Layer 12 of a small transformer language model trained on English Wikipedia (23 layers, counted from 0, width 128).
A neuron's activation on a vector x is GELU(weights . x + bias), where the dot is the dot product.
The model reads these tokens: "acher" "s" " at" " the" " school" " sur" "f" "aced" "." " Ab" "use" " by" " one" " te" "acher" "," " who" " was" " also" " an" " administ" "rat" "or" ","

The vector x that enters this layer's MLP at each token. A number n stands for (n - 500) times 0.0069.
0 "acher": 401 493 329 565 561 553 503 513 627 554 497 595 606 574 459 591 22 529 566 520 413 401 506 430 668 437 552 521 463 496 519 534 484 423 563 531 419 594 481 487 489 546 515 526 592 496 488 545 469 386 485 417 442 423 506 491 400 372 464 516 536 492 550 393 835 454 572 517 561 508 456 577 548 477 408 476 523 337 447 383 504 480 512 549 501 468 407 594 516 451 586 474 672 517 480 562 457 528 497 344 553 540 433 655 509 477 531 555 493 555 461 495 469 538 496 372 533 471 455 485 890 503 448 437 449 563 484 535
1 "s": 569 603 502 616 484 525 442 493 770 461 517 520 558 531 361 474 59 502 494 544 432 499 458 408 597 601 577 479 446 525 515 352 617 450 652 434 235 512 400 553 314 551 507 431 554 445 563 521 429 485 477 400 481 629 568 497 413 519 422 572 453 524 586 460 759 352 591 589 550 529 471 554 479 475 585 444 543 571 596 506 612 492 454 445 395 497 428 485 540 445 551 482 601 526 536 472 453 588 441 502 541 449 452 641 546 439 455 586 457 521 354 491 544 515 469 405 458 547 426 600 825 433 361 615 494 469 382 566
2 " at": 494 455 515 687 455 427 364 410 360 539 464 535 555 573 516 328 208 394 532 568 377 555 509 538 463 750 559 479 461 629 513 460 571 602 571 601 468 572 441 534 616 441 510 482 497 539 533 469 547 498 532 378 487 736 528 564 479 537 434 476 472 464 472 497 747 337 580 555 587 583 504 579 506 614 585 590 467 571 475 526 579 463 411 553 418 480 435 524 495 404 414 613 631 421 189 315 322 408 587 430 401 471 442 498 452 573 638 496 544 554 346 440 532 482 172 460 563 600 625 564 948 556 338 459 537 448 305 431
3 " the": 669 489 588 866 411 382 366 388 445 528 490 429 555 558 484 391 164 409 536 486 612 518 476 521 427 480 455 498 370 522 566 514 471 467 628 520 394 444 583 543 496 420 519 366 475 538 536 530 593 400 447 534 529 669 585 522 461 515 380 532 513 485 487 466 794 469 683 454 507 601 486 490 511 439 347 573 425 581 538 447 529 555 449 580 487 464 470 462 514 429 437 560 678 487 510 466 396 455 441 486 374 337 444 510 487 450 642 545 492 500 493 486 564 442 643 424 487 434 568 518 871 491 417 421 547 413 518 416
4 " school": 447 627 490 651 588 665 265 498 604 597 392 543 677 523 495 571 158 363 525 559 566 493 451 545 731 440 533 591 479 521 497 536 490 583 565 503 411 387 456 387 349 499 460 415 602 542 497 459 578 414 547 478 426 579 482 607 430 459 458 450 476 490 549 516 704 457 687 519 395 438 353 585 491 437 357 489 461 458 388 415 655 571 471 526 413 372 375 449 569 546 684 622 716 448 528 414 415 518 267 468 574 506 454 426 439 447 411 577 434 610 441 493 443 543 453 555 590 544 645 535 959 470 452 467 382 616 440 331
5 " sur": 570 629 478 388 543 469 498 574 474 600 519 535 568 477 369 471 202 226 446 519 258 470 472 563 532 417 627 325 446 448 424 576 575 437 569 554 502 574 464 329 588 418 484 390 579 676 612 645 485 511 584 532 418 550 480 406 357 552 543 296 412 512 479 474 739 460 765 627 366 429 356 601 530 520 356 672 630 685 881 596 452 408 529 427 471 635 437 433 509 485 541 473 523 515 474 427 531 353 537 524 465 470 364 656 569 584 389 512 493 459 472 454 425 402 368 571 573 548 454 567 882 248 450 571 617 689 596 428
6 "f": 386 537 684 613 509 547 298 574 573 434 437 532 482 491 468 392 195 491 621 541 464 472 477 501 395 644 601 566 367 417 540 531 672 456 448 527 435 394 507 507 511 413 589 606 298 510 550 657 344 502 500 364 493 752 564 538 417 426 466 566 566 449 541 495 753 474 714 471 250 703 449 476 635 506 615 420 490 666 516 599 475 439 497 482 567 440 532 334 603 536 401 453 472 277 692 361 391 435 448 326 587 435 594 632 462 638 546 360 485 496 364 515 595 249 382 523 451 343 447 489 800 540 502 571 488 643 444 678
7 "aced": 620 387 489 713 474 516 549 557 604 594 489 638 468 620 516 646 138 452 487 484 447 450 456 197 487 573 590 688 389 560 548 470 373 507 622 524 407 710 519 565 347 463 560 531 513 455 483 536 560 420 464 389 420 468 576 469 519 503 475 539 544 483 475 493 796 393 599 546 615 442 388 500 548 500 550 545 447 640 611 435 434 529 448 517 602 586 484 684 380 489 462 524 482 444 463 433 506 240 604 466 361 438 425 406 412 429 552 492 599 450 275 524 452 431 266 414 368 582 513 418 823 534 463 577 595 512 516 458
8 ".": 438 502 533 709 526 550 477 491 448 632 536 538 515 406 454 576 100 409 399 542 489 552 480 493 493 559 578 288 381 590 472 548 517 514 515 484 375 594 535 579 473 471 531 450 454 554 525 502 557 408 598 359 444 482 464 447 428 392 529 482 532 488 475 463 975 485 585 490 402 545 565 570 450 528 370 526 541 490 639 551 440 516 543 426 523 485 480 515 478 505 471 583 552 506 471 476 488 413 537 549 481 592 466 634 423 519 489 361 445 463 397 495 498 409 484 483 368 644 525 546 891 479 540 540 436 551 453 520
9 " Ab": 422 427 570 489 502 555 530 675 335 511 487 576 533 619 326 507 141 373 517 502 425 579 496 437 583 597 341 405 543 461 709 559 485 609 346 375 438 428 441 461 553 420 514 358 438 444 539 488 552 464 670 519 415 612 571 616 556 461 479 476 451 403 569 515 742 265 657 555 462 535 680 581 503 670 560 520 582 483 428 361 370 553 517 558 466 602 474 470 592 480 493 454 545 476 379 397 593 395 653 425 501 341 405 483 428 702 586 515 441 414 360 576 591 514 291 546 561 626 467 512 898 457 473 462 484 509 513 605
10 "use": 414 553 444 635 498 536 485 536 637 409 430 522 582 584 423 473 119 474 511 434 623 549 463 507 547 598 473 501 503 531 576 518 384 402 687 533 423 533 534 526 89 533 583 437 501 465 529 516 521 297 504 557 589 538 516 448 498 592 501 492 478 500 473 572 708 385 634 408 557 479 503 597 489 534 557 398 577 579 518 381 420 509 483 401 439 545 469 662 393 661 555 596 624 487 391 463 509 199 516 467 536 527 467 463 464 560 528 380 410 576 224 564 466 435 480 523 468 463 366 597 813 444 585 389 692 506 584 497
11 " by": 437 552 501 738 533 476 412 420 398 526 532 456 453 489 528 379 123 493 548 377 381 515 479 486 529 607 547 399 408 509 488 528 387 459 598 661 396 632 523 472 482 504 490 394 548 569 560 561 605 351 482 412 703 585 597 490 537 525 563 514 370 480 557 439 880 511 590 434 456 543 524 537 426 514 569 525 447 511 609 477 455 501 554 518 408 510 471 425 531 529 549 534 480 442 315 376 621 540 410 558 430 567 363 536 412 508 531 501 497 518 253 494 440 521 279 510 550 560 550 504 887 451 510 501 562 459 570 461
12 " one": 708 560 449 658 480 523 443 449 527 403 366 443 663 451 647 422 164 377 522 630 424 492 447 541 501 522 458 486 386 500 504 534 478 339 564 366 275 396 642 393 500 461 554 409 441 480 742 602 473 480 467 427 693 492 467 576 607 511 460 481 483 568 427 559 749 603 651 443 344 736 524 494 510 438 407 360 511 519 443 457 599 544 468 543 542 414 373 444 429 519 297 487 668 369 493 414 337 487 387 585 391 574 544 488 602 481 533 520 455 539 415 489 650 519 376 530 413 530 477 614 863 547 635 554 578 595 495 479
13 " te": 394 471 393 425 636 582 460 466 449 384 464 519 768 536 456 567 118 457 517 599 393 487 521 601 490 496 694 488 474 641 587 486 412 360 577 569 539 480 431 436 474 510 551 358 454 736 476 412 589 423 527 494 565 634 456 435 398 496 557 508 481 499 455 531 672 765 742 536 707 396 436 571 422 591 520 442 600 567 537 565 563 432 476 489 476 656 289 628 546 584 393 625 639 611 488 387 561 353 359 661 433 547 472 540 613 462 506 378 321 411 280 554 427 381 518 552 556 537 417 523 769 301 520 539 502 436 426 373
14 "acher": 401 583 567 592 585 603 445 479 607 517 441 629 613 607 610 674 95 391 554 561 310 458 502 402 733 403 592 442 354 423 556 571 490 477 596 501 393 683 497 267 190 600 515 455 686 452 481 434 454 401 524 429 516 610 558 561 301 532 412 465 448 516 470 504 723 415 613 489 467 529 452 568 520 526 307 510 518 564 471 449 551 500 539 523 423 473 416 556 559 736 601 560 682 549 494 482 491 449 516 369 466 572 412 512 404 475 542 559 453 654 393 485 475 605 544 389 590 506 513 421 705 508 350 520 426 508 424 445
15 ",": 351 539 404 823 518 555 484 483 431 524 525 557 581 414 510 525 104 509 420 552 350 547 497 451 483 496 489 573 308 576 472 531 408 442 590 550 346 544 372 482 452 484 520 418 377 505 579 504 589 548 489 353 614 635 436 535 432 453 424 558 490 419 424 523 817 319 615 447 406 581 513 528 527 465 482 513 448 576 479 575 441 492 518 514 498 518 521 533 414 568 526 595 548 523 561 449 517 493 543 556 477 453 520 578 469 590 460 413 512 581 402 452 575 490 599 455 500 575 464 500 846 475 511 559 455 447 512 510
16 " who": 414 584 694 636 449 538 381 486 431 491 455 484 675 475 496 380 127 392 505 567 518 482 507 384 717 376 597 306 263 457 585 597 564 358 574 474 337 569 524 467 440 610 525 395 446 570 583 500 484 583 654 442 576 456 475 602 535 463 588 447 511 477 458 453 668 452 564 447 492 649 311 572 617 399 614 495 460 473 419 592 551 488 518 539 390 501 414 464 191 444 535 573 713 414 384 429 496 409 474 633 470 676 528 292 584 447 532 537 513 513 341 548 594 379 697 451 434 596 395 603 836 484 466 499 530 524 462 474
17 " was": 437 564 458 648 473 522 409 445 454 558 474 564 513 571 499 458 114 319 487 505 352 556 443 465 633 437 483 617 402 479 509 517 450 527 612 594 417 572 481 334 551 541 395 443 491 574 621 631 527 463 674 335 529 641 422 522 471 471 405 511 492 459 537 418 862 407 657 483 377 585 534 557 452 460 637 571 540 466 574 428 736 529 538 543 525 514 479 405 492 518 534 538 510 442 527 504 449 421 460 559 377 340 464 529 444 391 621 377 555 538 515 532 487 521 345 488 375 696 441 499 806 534 505 433 471 412 595 471
18 " also": 564 487 390 743 538 636 473 476 439 445 571 541 592 507 699 560 122 422 501 479 473 465 499 409 615 392 503 451 410 593 447 495 420 315 644 452 336 431 566 398 497 495 478 444 422 600 587 618 487 506 577 394 548 707 405 599 414 386 530 569 379 517 527 461 815 403 497 485 488 516 438 475 600 475 575 428 480 537 493 389 619 516 532 438 439 497 433 407 401 565 615 599 629 345 538 497 431 599 490 540 440 471 491 416 491 405 588 562 561 405 367 548 491 380 455 512 398 520 357 426 821 470 609 523 514 445 623 512
19 " an": 539 557 486 654 500 364 438 543 363 422 476 469 588 505 613 498 122 265 555 485 498 565 470 510 529 517 499 541 269 522 521 566 461 500 552 412 362 360 521 386 575 527 419 503 520 549 617 615 555 487 477 426 585 556 526 564 497 536 284 495 483 521 465 520 806 511 654 404 462 755 553 496 520 481 359 496 595 599 476 472 721 654 548 603 454 508 517 432 572 465 502 482 501 576 527 536 328 495 366 603 277 444 481 531 595 387 617 531 495 423 346 540 617 531 442 401 492 562 375 412 786 548 417 521 503 445 480 526
20 " administ": 443 551 420 409 664 554 474 653 586 444 478 680 610 617 563 689 226 249 441 498 564 482 488 384 635 479 659 534 525 476 559 524 465 427 517 512 447 629 455 161 656 392 615 392 679 456 454 643 471 397 589 499 526 554 577 620 467 552 437 468 505 376 383 431 671 366 651 400 504 495 469 481 551 395 580 495 642 671 600 303 506 499 622 465 541 441 319 605 535 446 550 551 566 442 446 512 423 173 559 381 438 443 413 532 475 658 532 362 408 405 441 554 533 552 312 584 538 593 572 407 918 375 466 544 664 374 474 408
21 "rat": 398 455 527 619 551 484 624 561 539 478 454 705 800 600 461 639 190 261 514 380 447 454 448 226 621 528 453 369 596 531 498 397 639 476 620 445 470 471 440 474 458 475 508 521 533 532 407 579 469 510 514 374 423 532 532 639 364 591 390 517 473 390 498 644 669 176 620 638 588 534 464 463 437 576 711 477 658 727 474 351 500 574 525 447 481 596 368 524 620 408 552 398 438 428 539 421 350 512 453 412 406 434 526 555 535 477 771 541 490 522 381 525 592 447 551 469 558 421 365 359 826 588 311 459 582 490 381 590
22 "or": 271 607 447 533 546 614 641 446 630 442 516 555 576 578 377 792 121 403 489 549 459 502 463 324 509 546 570 507 442 455 504 504 485 544 613 524 361 701 461 510 285 542 563 598 524 570 559 576 608 358 418 332 579 520 499 501 403 571 475 491 471 484 563 456 761 469 553 520 504 479 570 459 337 443 422 449 562 663 471 411 538 602 616 481 356 499 397 494 571 504 658 511 618 605 525 435 286 534 386 460 346 685 348 477 455 449 645 496 510 595 276 475 455 610 501 511 575 515 375 448 811 554 412 479 560 485 542 554
23 ",": 309 488 353 840 542 572 509 525 467 491 547 540 582 445 492 552 131 486 436 497 324 579 534 392 482 468 454 526 309 527 499 523 434 494 603 506 316 540 336 457 485 501 522 436 379 533 594 517 601 574 509 353 653 645 404 560 429 451 438 566 531 444 469 489 825 330 571 472 445 591 502 477 532 467 507 518 482 528 518 560 415 492 493 505 444 539 508 560 444 577 520 583 542 508 592 489 483 449 488 555 480 481 510 542 446 569 447 418 512 590 430 469 587 494 610 427 520 575 481 398 846 501 508 526 455 458 486 497

Each question shows the input weights of one neuron of the MLP. A number n stands for (n - 500) times 0.0016.

n475 (bias -0.100): 412 612 454 555 510 504 604 583 371 715 509 490 490 366 323 551 647 612 382 431 500 678 551 774 436 436 610 513 473 761 588 516 409 503 473 690 685 236 582 523 713 412 532 582 547 486 434 522 296 445 614 552 510 497 378 477 500 496 565 500 361 500 336 345 431 654 464 500 626 538 597 638 628 624 403 562 366 348 261 500 487 477 355 456 522 472 448 533 518 313 343 629 517 511 651 400 531 493 422 553 416 412 629 475 478 385 602 565 304 281 503 631 378 582 656 592 551 439 704 313 330 555 449 358 569 471 673 447
On which token does it fire most, and how strongly? 13 " te", at about 0.46

n469 (bias -0.075): 473 371 439 540 392 654 568 580 486 532 558 503 517 503 794 506 592 723 395 550 481 526 637 425 520 435 362 506 491 526 524 514 494 426 538 673 688 473 432 562 461 437 495 738 545 461 463 441 621 268 439 585 509 431 439 491 491 603 447 449 476 463 447 616 485 372 554 438 352 232 500 615 432 608 491 480 437 669 405 541 300 580 474 579 529 455 520 451 593 488 509 424 639 476 371 527 486 621 652 461 705 336 503 486 283 394 352 478 325 378 440 338 438 503 615 332 571 549 633 578 461 398 570 657 545 526 633 472
On which token does it fire most, and how strongly? 15 ",", at about 0.15

n274 (bias -0.071): 547 525 374 452 424 523 411 531 733 685 313 486 500 378 585 535 579 489 325 394 760 458 436 389 716 302 431 310 409 360 622 448 706 433 449 318 589 493 672 575 577 413 484 609 657 311 517 646 624 271 472 484 296 214 555 364 372 515 566 452 627 460 321 317 450 492 410 584 627 493 323 750 708 469 684 563 329 484 350 608 444 365 541 482 558 436 461 465 240 429 600 377 511 617 364 650 503 514 557 471 626 609 586 527 363 451 568 553 459 378 476 659 567 570 518 666 531 398 493 369 454 333 620 601 577 645 446 579
On which three tokens does it fire most, strongest first? 16 " who", 0 "acher", 20 " administ"

n293 (bias -0.080): 445 343 480 549 381 446 566 469 602 478 626 586 485 427 552 569 518 419 421 462 742 432 606 411 326 354 399 452 597 500 551 522 513 460 612 357 469 394 630 541 648 642 470 600 490 672 443 599 509 395 397 310 522 490 381 475 513 263 596 509 548 407 744 521 489 609 405 494 428 546 397 406 579 624 651 342 440 344 565 584 619 544 574 400 515 413 625 773 483 480 440 626 513 478 588 548 453 620 419 405 490 574 751 618 455 691 330 488 520 376 549 375 371 379 416 491 576 515 421 359 393 680 661 320 631 626 571 537
On which token does it fire most, and how strongly? 18 " also", at about 1

n447 (bias -0.109): 635 603 477 493 225 303 597 335 490 777 332 450 400 291 605 283 520 546 578 560 496 417 300 672 334 640 403 410 632 465 547 507 368 513 666 543 807 667 555 461 426 693 634 571 381 423 615 520 378 247 377 553 435 533 549 416 841 438 514 589 325 446 489 534 402 442 387 395 554 507 527 439 562 339 374 329 579 465 211 493 518 728 386 380 455 540 606 468 412 519 643 580 511 735 625 575 510 468 462 504 482 675 421 466 420 631 346 674 451 473 507 628 486 374 606 507 503 296 467 427 326 437 606 522 490 469 412 504
On which token does it fire most, and how strongly? 10 "use", at about 0.21

n50 (bias -0.076): 547 690 553 440 728 510 524 582 615 599 401 497 321 456 440 539 545 674 337 487 518 411 355 493 620 306 617 724 554 567 371 456 455 456 537 359 326 381 527 624 486 377 537 484 454 390 314 578 510 402 638 491 411 430 299 583 614 645 558 616 557 358 513 388 435 496 521 528 525 479 370 691 472 596 426 385 287 326 392 478 436 471 563 434 682 399 474 689 269 476 490 680 378 596 567 372 512 487 629 412 739 420 674 410 417 490 516 500 442 525 408 663 532 612 590 555 541 452 680 481 401 612 566 318 353 417 523 500
It fires most on token 4 " school"

n249 (bias -0.097): 572 457 367 559 564 482 622 632 614 575 630 379 416 295 638 518 629 712 333 520 365 438 564 426 335 298 571 453 459 595 446 685 239 515 452 433 533 374 594 473 569 558 655 642 604 555 421 376 331 618 434 549 574 493 577 428 312 467 602 642 538 440 441 449 478 558 458 522 366 304 655 611 548 546 562 235 604 653 546 654 543 443 306 687 526 415 543 625 478 469 369 428 462 598 355 530 540 547 511 436 486 729 587 804 519 570 241 390 500 487 597 611 523 368 637 420 381 648 521 474 468 467 517 439 392 445 459 440
It fires most on token 8 "."

n195 (bias -0.085): 654 411 500 209 602 355 395 399 524 684 367 482 507 486 778 578 624 578 523 622 421 525 487 637 375 486 350 460 541 359 613 573 534 484 451 453 594 321 674 504 688 463 475 418 667 408 517 606 525 526 348 394 605 566 596 305 645 394 450 417 265 541 621 476 416 656 500 551 281 508 574 299 617 450 347 482 478 433 590 532 657 443 598 588 621 307 756 391 546 647 518 555 451 512 626 547 606 558 477 215 540 581 542 717 368 621 293 787 341 524 556 474 468 440 485 235 576 397 669 371 394 327 632 489 594 556 357 435
It fires most on token 6 "f"

n78 (bias -0.134): 601 369 397 418 351 395 489 454 626 500 561 301 532 426 524 332 599 736 298 664 644 389 287 703 564 627 300 667 609 392 422 839 403 556 438 389 484 328 654 592 692 362 564 522 526 376 409 570 568 477 279 453 489 455 679 601 469 640 507 369 627 448 504 444 451 635 463 542 504 619 413 517 310 431 401 640 456 600 471 601 475 654 464 624 560 375 649 464 389 281 740 455 561 379 671 456 575 716 500 364 534 477 329 743 393 241 384 614 577 402 518 454 511 565 741 398 450 344 527 461 462 342 496 325 576 512 387 434
On which token does it fire most, and how strongly? 3 " the", at about 1.3

n230 (bias -0.069): 542 550 398 383 462 460 516 500 602 537 383 529 421 303 693 442 526 469 500 563 289 509 385 459 482 394 395 225 546 441 583 580 290 667 543 538 569 339 387 433 459 558 605 541 497 562 651 394 173 516 425 544 522 632 546 643 584 304 649 436 516 515 594 500 505 630 328 530 324 576 657 514 451 516 303 584 459 431 500 491 553 538 402 390 335 575 637 488 684 573 665 396 464 733 415 618 485 645 619 300 600 633 448 570 515 469 473 580 567 479 709 443 645 553 526 465 601 421 695 466 426 435 494 667 440 409 497 456
On which token does it fire most, and how strongly? 14 "acher", at about 0.89

n10 (bias -0.083): 368 454 350 539 433 518 345 516 503 532 564 553 542 424 496 568 503 539 393 559 540 497 500 603 615 570 313 433 531 399 184 635 608 500 710 347 612 389 500 507 615 503 523 497 467 656 223 544 535 466 278 418 530 503 432 503 338 237 484 768 608 522 441 522 472 529 344 588 694 462 715 569 516 487 617 474 550 457 364 588 579 411 439 402 599 609 582 594 546 431 823 398 510 309 432 493 528 404 613 580 547 571 462 503 298 355 449 661 430 389 564 458 437 480 578 612 248 552 469 237 523 497 588 597 479 350 470 616
It fires most on token 18 " also"

n356 (bias -0.136): 525 528 413 494 364 358 640 440 515 506 333 315 566 416 378 507 661 444 389 450 432 491 551 732 446 455 297 443 606 558 462 739 493 561 593 368 582 367 639 341 741 481 377 515 469 640 369 452 479 510 383 348 497 538 457 583 467 459 377 650 596 355 546 470 380 453 514 438 585 713 483 525 494 684 555 647 563 527 592 494 583 562 415 669 599 444 558 549 497 262 403 551 506 507 455 607 405 606 500 306 335 452 461 431 512 382 575 588 437 443 606 503 584 503 372 454 275 644 334 582 467 555 567 573 646 397 564 583
On which token does it fire most, and how strongly? 19 " an", at about 1.9

n363 (bias -0.111): 318 729 410 489 573 532 314 606 651 485 577 508 529 326 463 442 640 545 362 466 608 493 140 412 588 416 482 343 418 414 469 798 588 598 631 397 492 434 334 568 578 658 649 508 496 519 305 630 474 295 403 472 580 392 357 593 420 438 377 704 632 464 406 457 399 496 411 475 488 591 295 459 518 574 492 674 317 595 548 530 672 560 603 682 467 486 377 507 549 468 774 473 417 616 520 378 265 477 849 352 573 248 346 467 230 523 598 507 296 370 515 737 545 645 609 432 653 507 697 383 421 656 481 446 558 513 473 520
It fires most on token 20 " administ"

n109 (bias -0.150): 596 589 528 314 337 528 621 605 596 397 500 413 333 209 606 227 534 463 518 597 545 599 544 526 446 543 489 455 623 633 549 485 488 624 518 489 447 340 538 590 455 569 523 571 337 519 475 604 577 348 452 559 500 401 358 626 528 614 677 348 469 688 833 489 431 581 286 636 231 740 155 581 601 290 671 717 345 398 564 596 611 328 456 435 449 355 596 496 750 520 613 481 262 406 434 704 552 440 673 504 561 297 369 698 546 790 435 387 512 364 609 581 414 581 573 511 467 448 664 529 392 382 312 374 490 459 354 496
It fires most on token 6 "f"

n213 (bias -0.052): 397 404 486 327 544 685 612 264 490 592 568 487 442 513 584 453 580 513 449 620 522 467 515 625 406 651 399 412 576 276 554 389 687 437 575 604 431 534 390 493 591 616 409 417 385 586 561 516 647 510 592 302 540 486 374 658 593 252 493 303 568 357 725 606 413 616 400 513 256 570 612 606 561 345 587 503 530 430 305 753 672 289 419 514 419 645 513 681 489 549 557 531 549 644 469 534 438 533 478 483 435 548 458 481 333 726 237 497 320 571 481 464 583 596 394 613 519 673 469 584 413 415 705 425 503 459 507 500
It fires most on token 23 ","

n55 (bias -0.149): 363 730 411 274 473 631 543 406 603 434 493 530 529 446 761 53 595 485 400 463 275 154 493 481 543 597 485 394 504 368 530 533 433 560 584 421 577 530 435 661 667 424 562 496 572 297 254 546 613 500 666 459 538 435 384 647 822 476 526 482 343 532 666 318 347 633 439 482 557 398 544 463 381 625 605 306 568 623 325 731 607 429 475 603 446 599 496 493 609 461 684 397 523 445 473 470 676 448 804 560 451 370 438 525 398 719 471 739 464 250 547 701 519 581 374 329 464 414 410 547 402 537 389 466 567 508 523 389
It fires most on token 9 " Ab"

n470 (bias -0.029): 506 639 550 540 408 481 616 590 555 408 519 541 379 388 468 367 459 500 542 587 372 523 450 588 367 590 367 509 560 491 263 457 466 518 650 576 672 545 324 620 424 580 692 465 638 646 414 430 327 479 506 481 521 417 530 394 472 367 379 725 434 442 480 416 451 614 450 280 529 426 547 524 651 543 445 360 494 407 333 534 465 462 568 446 551 478 679 468 425 515 474 551 564 579 512 386 530 550 422 444 447 637 356 452 412 488 461 347 500 441 627 722 366 440 626 549 607 692 594 475 482 494 464 660 437 510 443 361
On which token does it fire most, and how strongly? 13 " te", at about 0.26

n426 (bias -0.101): 660 695 431 465 410 417 548 462 782 752 592 471 593 397 512 500 570 440 486 493 535 563 186 622 465 260 146 468 687 381 399 642 368 484 483 514 605 427 523 464 613 442 675 645 464 321 578 636 615 396 514 303 554 402 381 760 583 550 549 572 380 341 645 490 399 612 335 568 508 594 303 477 483 440 641 458 525 750 667 514 496 589 372 500 641 638 500 437 565 459 407 610 478 375 644 417 404 586 500 407 489 599 441 637 550 394 312 734 353 456 490 637 472 388 584 507 380 549 463 431 463 402 467 431 574 335 642 364
On which three tokens does it fire most, strongest first? 12 " one", 5 " sur", 18 " also"

n203 (bias -0.094): 555 587 267 447 407 428 391 578 519 563 544 551 441 471 430 658 644 389 462 537 422 322 482 544 418 292 342 479 462 513 260 566 461 600 416 432 467 403 380 459 548 552 447 440 565 458 594 639 553 532 520 497 534 538 375 657 450 250 610 259 386 603 480 574 407 441 509 474 463 450 460 445 546 620 708 414 347 222 655 726 718 253 336 666 670 312 614 487 442 528 708 607 641 531 622 677 459 490 489 667 407 386 500 685 478 537 347 560 496 565 727 442 537 783 639 409 461 494 454 592 450 440 580 531 592 507 500 489
On which three tokens does it fire most, strongest first? 5 " sur", 17 " was", 23 ","

n420 (bias -0.082): 625 496 295 321 445 374 477 528 521 553 457 424 427 462 449 567 648 578 369 694 704 479 471 601 479 331 500 616 448 436 365 706 413 555 448 457 465 383 598 482 649 474 525 761 533 441 582 575 630 249 443 364 464 566 367 447 446 570 677 417 504 507 422 651 503 492 461 521 379 379 632 688 386 656 354 398 453 358 718 719 457 575 388 750 555 439 639 521 318 256 395 360 455 557 329 453 676 633 550 467 533 923 528 748 395 436 296 605 394 569 633 616 410 553 496 536 320 736 508 469 525 479 456 566 494 488 518 328
It fires most on token 8 "."

n153 (bias -0.096): 717 423 519 503 504 436 426 517 426 570 654 376 377 313 512 596 616 542 288 394 705 314 494 475 517 279 514 525 402 354 759 614 706 522 375 571 469 392 603 436 658 637 506 289 486 699 537 537 438 600 556 467 489 395 485 350 553 515 626 531 768 406 472 659 378 404 439 497 600 277 305 506 527 584 500 469 436 411 492 709 500 426 648 605 473 460 563 611 317 463 486 395 589 609 577 425 477 571 310 397 359 544 644 517 383 504 435 390 459 503 699 564 217 528 682 373 493 336 515 503 386 618 533 446 778 770 598 342
It fires most on token 16 " who"

n392 (bias -0.079): 653 329 581 433 450 611 483 610 438 474 657 529 412 459 610 326 545 526 482 695 511 513 565 513 497 563 392 507 523 538 441 326 689 462 633 464 614 467 420 631 482 779 594 639 539 660 581 593 646 391 458 326 454 533 452 542 514 457 583 513 490 302 526 382 473 440 411 373 465 432 359 485 556 404 574 363 248 439 712 535 610 380 402 417 688 623 699 446 409 476 516 417 408 493 308 490 413 520 643 457 523 610 367 450 329 675 444 485 479 332 541 672 191 535 470 484 352 747 466 437 475 490 570 417 544 554 513 313
On which three tokens does it fire most, strongest first? 7 "aced", 2 " at", 18 " also"

n589 (bias -0.100): 338 667 399 421 556 566 737 578 787 535 434 608 550 547 401 525 545 539 419 451 567 269 400 556 506 578 405 556 644 423 299 487 524 515 670 366 514 493 402 588 465 407 702 671 598 297 212 457 627 371 468 698 382 318 525 615 362 574 522 487 450 451 567 419 348 518 532 429 638 340 335 518 566 372 449 650 431 461 481 481 500 325 560 599 619 341 583 462 514 476 415 497 534 423 426 376 422 594 580 311 513 470 531 481 503 487 609 521 486 593 572 698 513 762 470 568 434 518 625 371 469 503 430 371 585 550 453 455
Its two highest activations, in order, are on tokens 20 " administ", 0 "acher"

n34 (bias -0.095): 399 525 548 575 374 371 547 759 442 544 624 587 478 534 667 563 555 497 422 436 297 475 607 487 590 433 547 422 585 443 468 463 578 629 523 635 497 523 526 679 465 705 539 595 513 448 403 384 375 460 424 500 577 350 519 576 558 594 579 608 605 346 260 531 417 452 427 658 371 594 725 673 442 591 546 472 410 392 474 679 418 669 444 533 497 593 532 384 294 487 522 350 440 732 384 535 589 487 719 288 542 503 512 494 335 405 586 461 497 252 444 497 554 478 697 697 666 512 573 581 436 525 334 464 503 341 415 331
It fires most on token 21 "rat"

n231 (bias -0.092): 859 584 400 377 605 606 450 386 588 736 370 381 471 387 448 303 512 529 557 607 431 219 500 615 557 369 252 369 568 344 492 464 617 576 432 414 581 481 480 626 468 496 519 606 660 527 539 493 695 307 580 244 615 474 430 485 453 375 555 657 371 560 284 458 376 508 500 257 576 333 380 440 504 522 554 485 522 597 534 707 808 489 468 643 578 332 588 446 424 245 638 341 550 634 477 307 493 626 361 206 635 663 561 457 472 592 344 625 590 652 504 487 349 336 473 441 493 531 431 683 471 540 685 605 647 431 462 618
Its two highest activations, in order, are on tokens 4 " school", 12 " one"

n599 (bias -0.093): 624 539 578 411 314 566 377 326 612 555 500 497 487 318 779 354 487 633 354 549 625 395 515 424 408 531 401 424 409 523 221 516 645 573 666 566 493 493 506 671 504 670 443 503 579 460 562 569 487 278 481 397 464 457 511 635 726 496 477 579 671 528 448 525 473 380 408 525 386 548 496 565 402 426 517 426 484 425 526 715 484 654 506 563 497 441 506 770 317 671 477 426 271 682 581 665 642 601 626 513 553 450 402 365 337 637 572 614 548 277 465 515 340 484 617 454 434 615 401 386 426 461 376 530 509 453 319 361
On which token does it fire most, and how strongly? 7 "aced", at about 0.27

n535 (bias -0.055): 588 674 427 509 381 631 751 506 477 688 689 556 455 349 736 446 520 463 585 586 540 464 424 497 712 349 383 422 646 366 478 446 428 580 460 422 460 553 247 494 440 443 727 479 618 386 597 476 443 551 448 654 497 560 540 467 585 547 467 467 443 488 628 591 454 483 422 565 473 425 370 531 367 521 490 476 540 537 637 515 726 580 359 450 426 456 601 288 566 523 615 431 465 539 468 497 383 651 517 643 465 509 530 459 375 433 349 683 461 589 620 555 503 476 519 439 357 663 461 434 406 327 437 440 606 381 355 349
On which three tokens does it fire most, strongest first? 1 "s", 4 " school", 14 "acher"

n512 (bias -0.078): 563 574 521 440 464 721 619 594 648 417 548 415 334 534 610 415 599 432 521 494 468 658 462 324 396 335 601 477 467 653 190 481 479 593 482 363 461 563 642 656 617 676 469 542 490 397 441 584 551 402 289 380 493 371 494 532 635 560 503 466 500 571 760 273 481 528 438 525 355 609 416 339 444 625 703 376 418 557 537 685 513 604 519 666 328 580 433 557 378 520 588 507 608 533 591 536 410 513 399 608 404 703 610 597 527 497 375 500 682 450 544 430 396 644 367 393 227 446 419 358 446 446 613 589 594 478 500 534
It fires most on token 22 "or"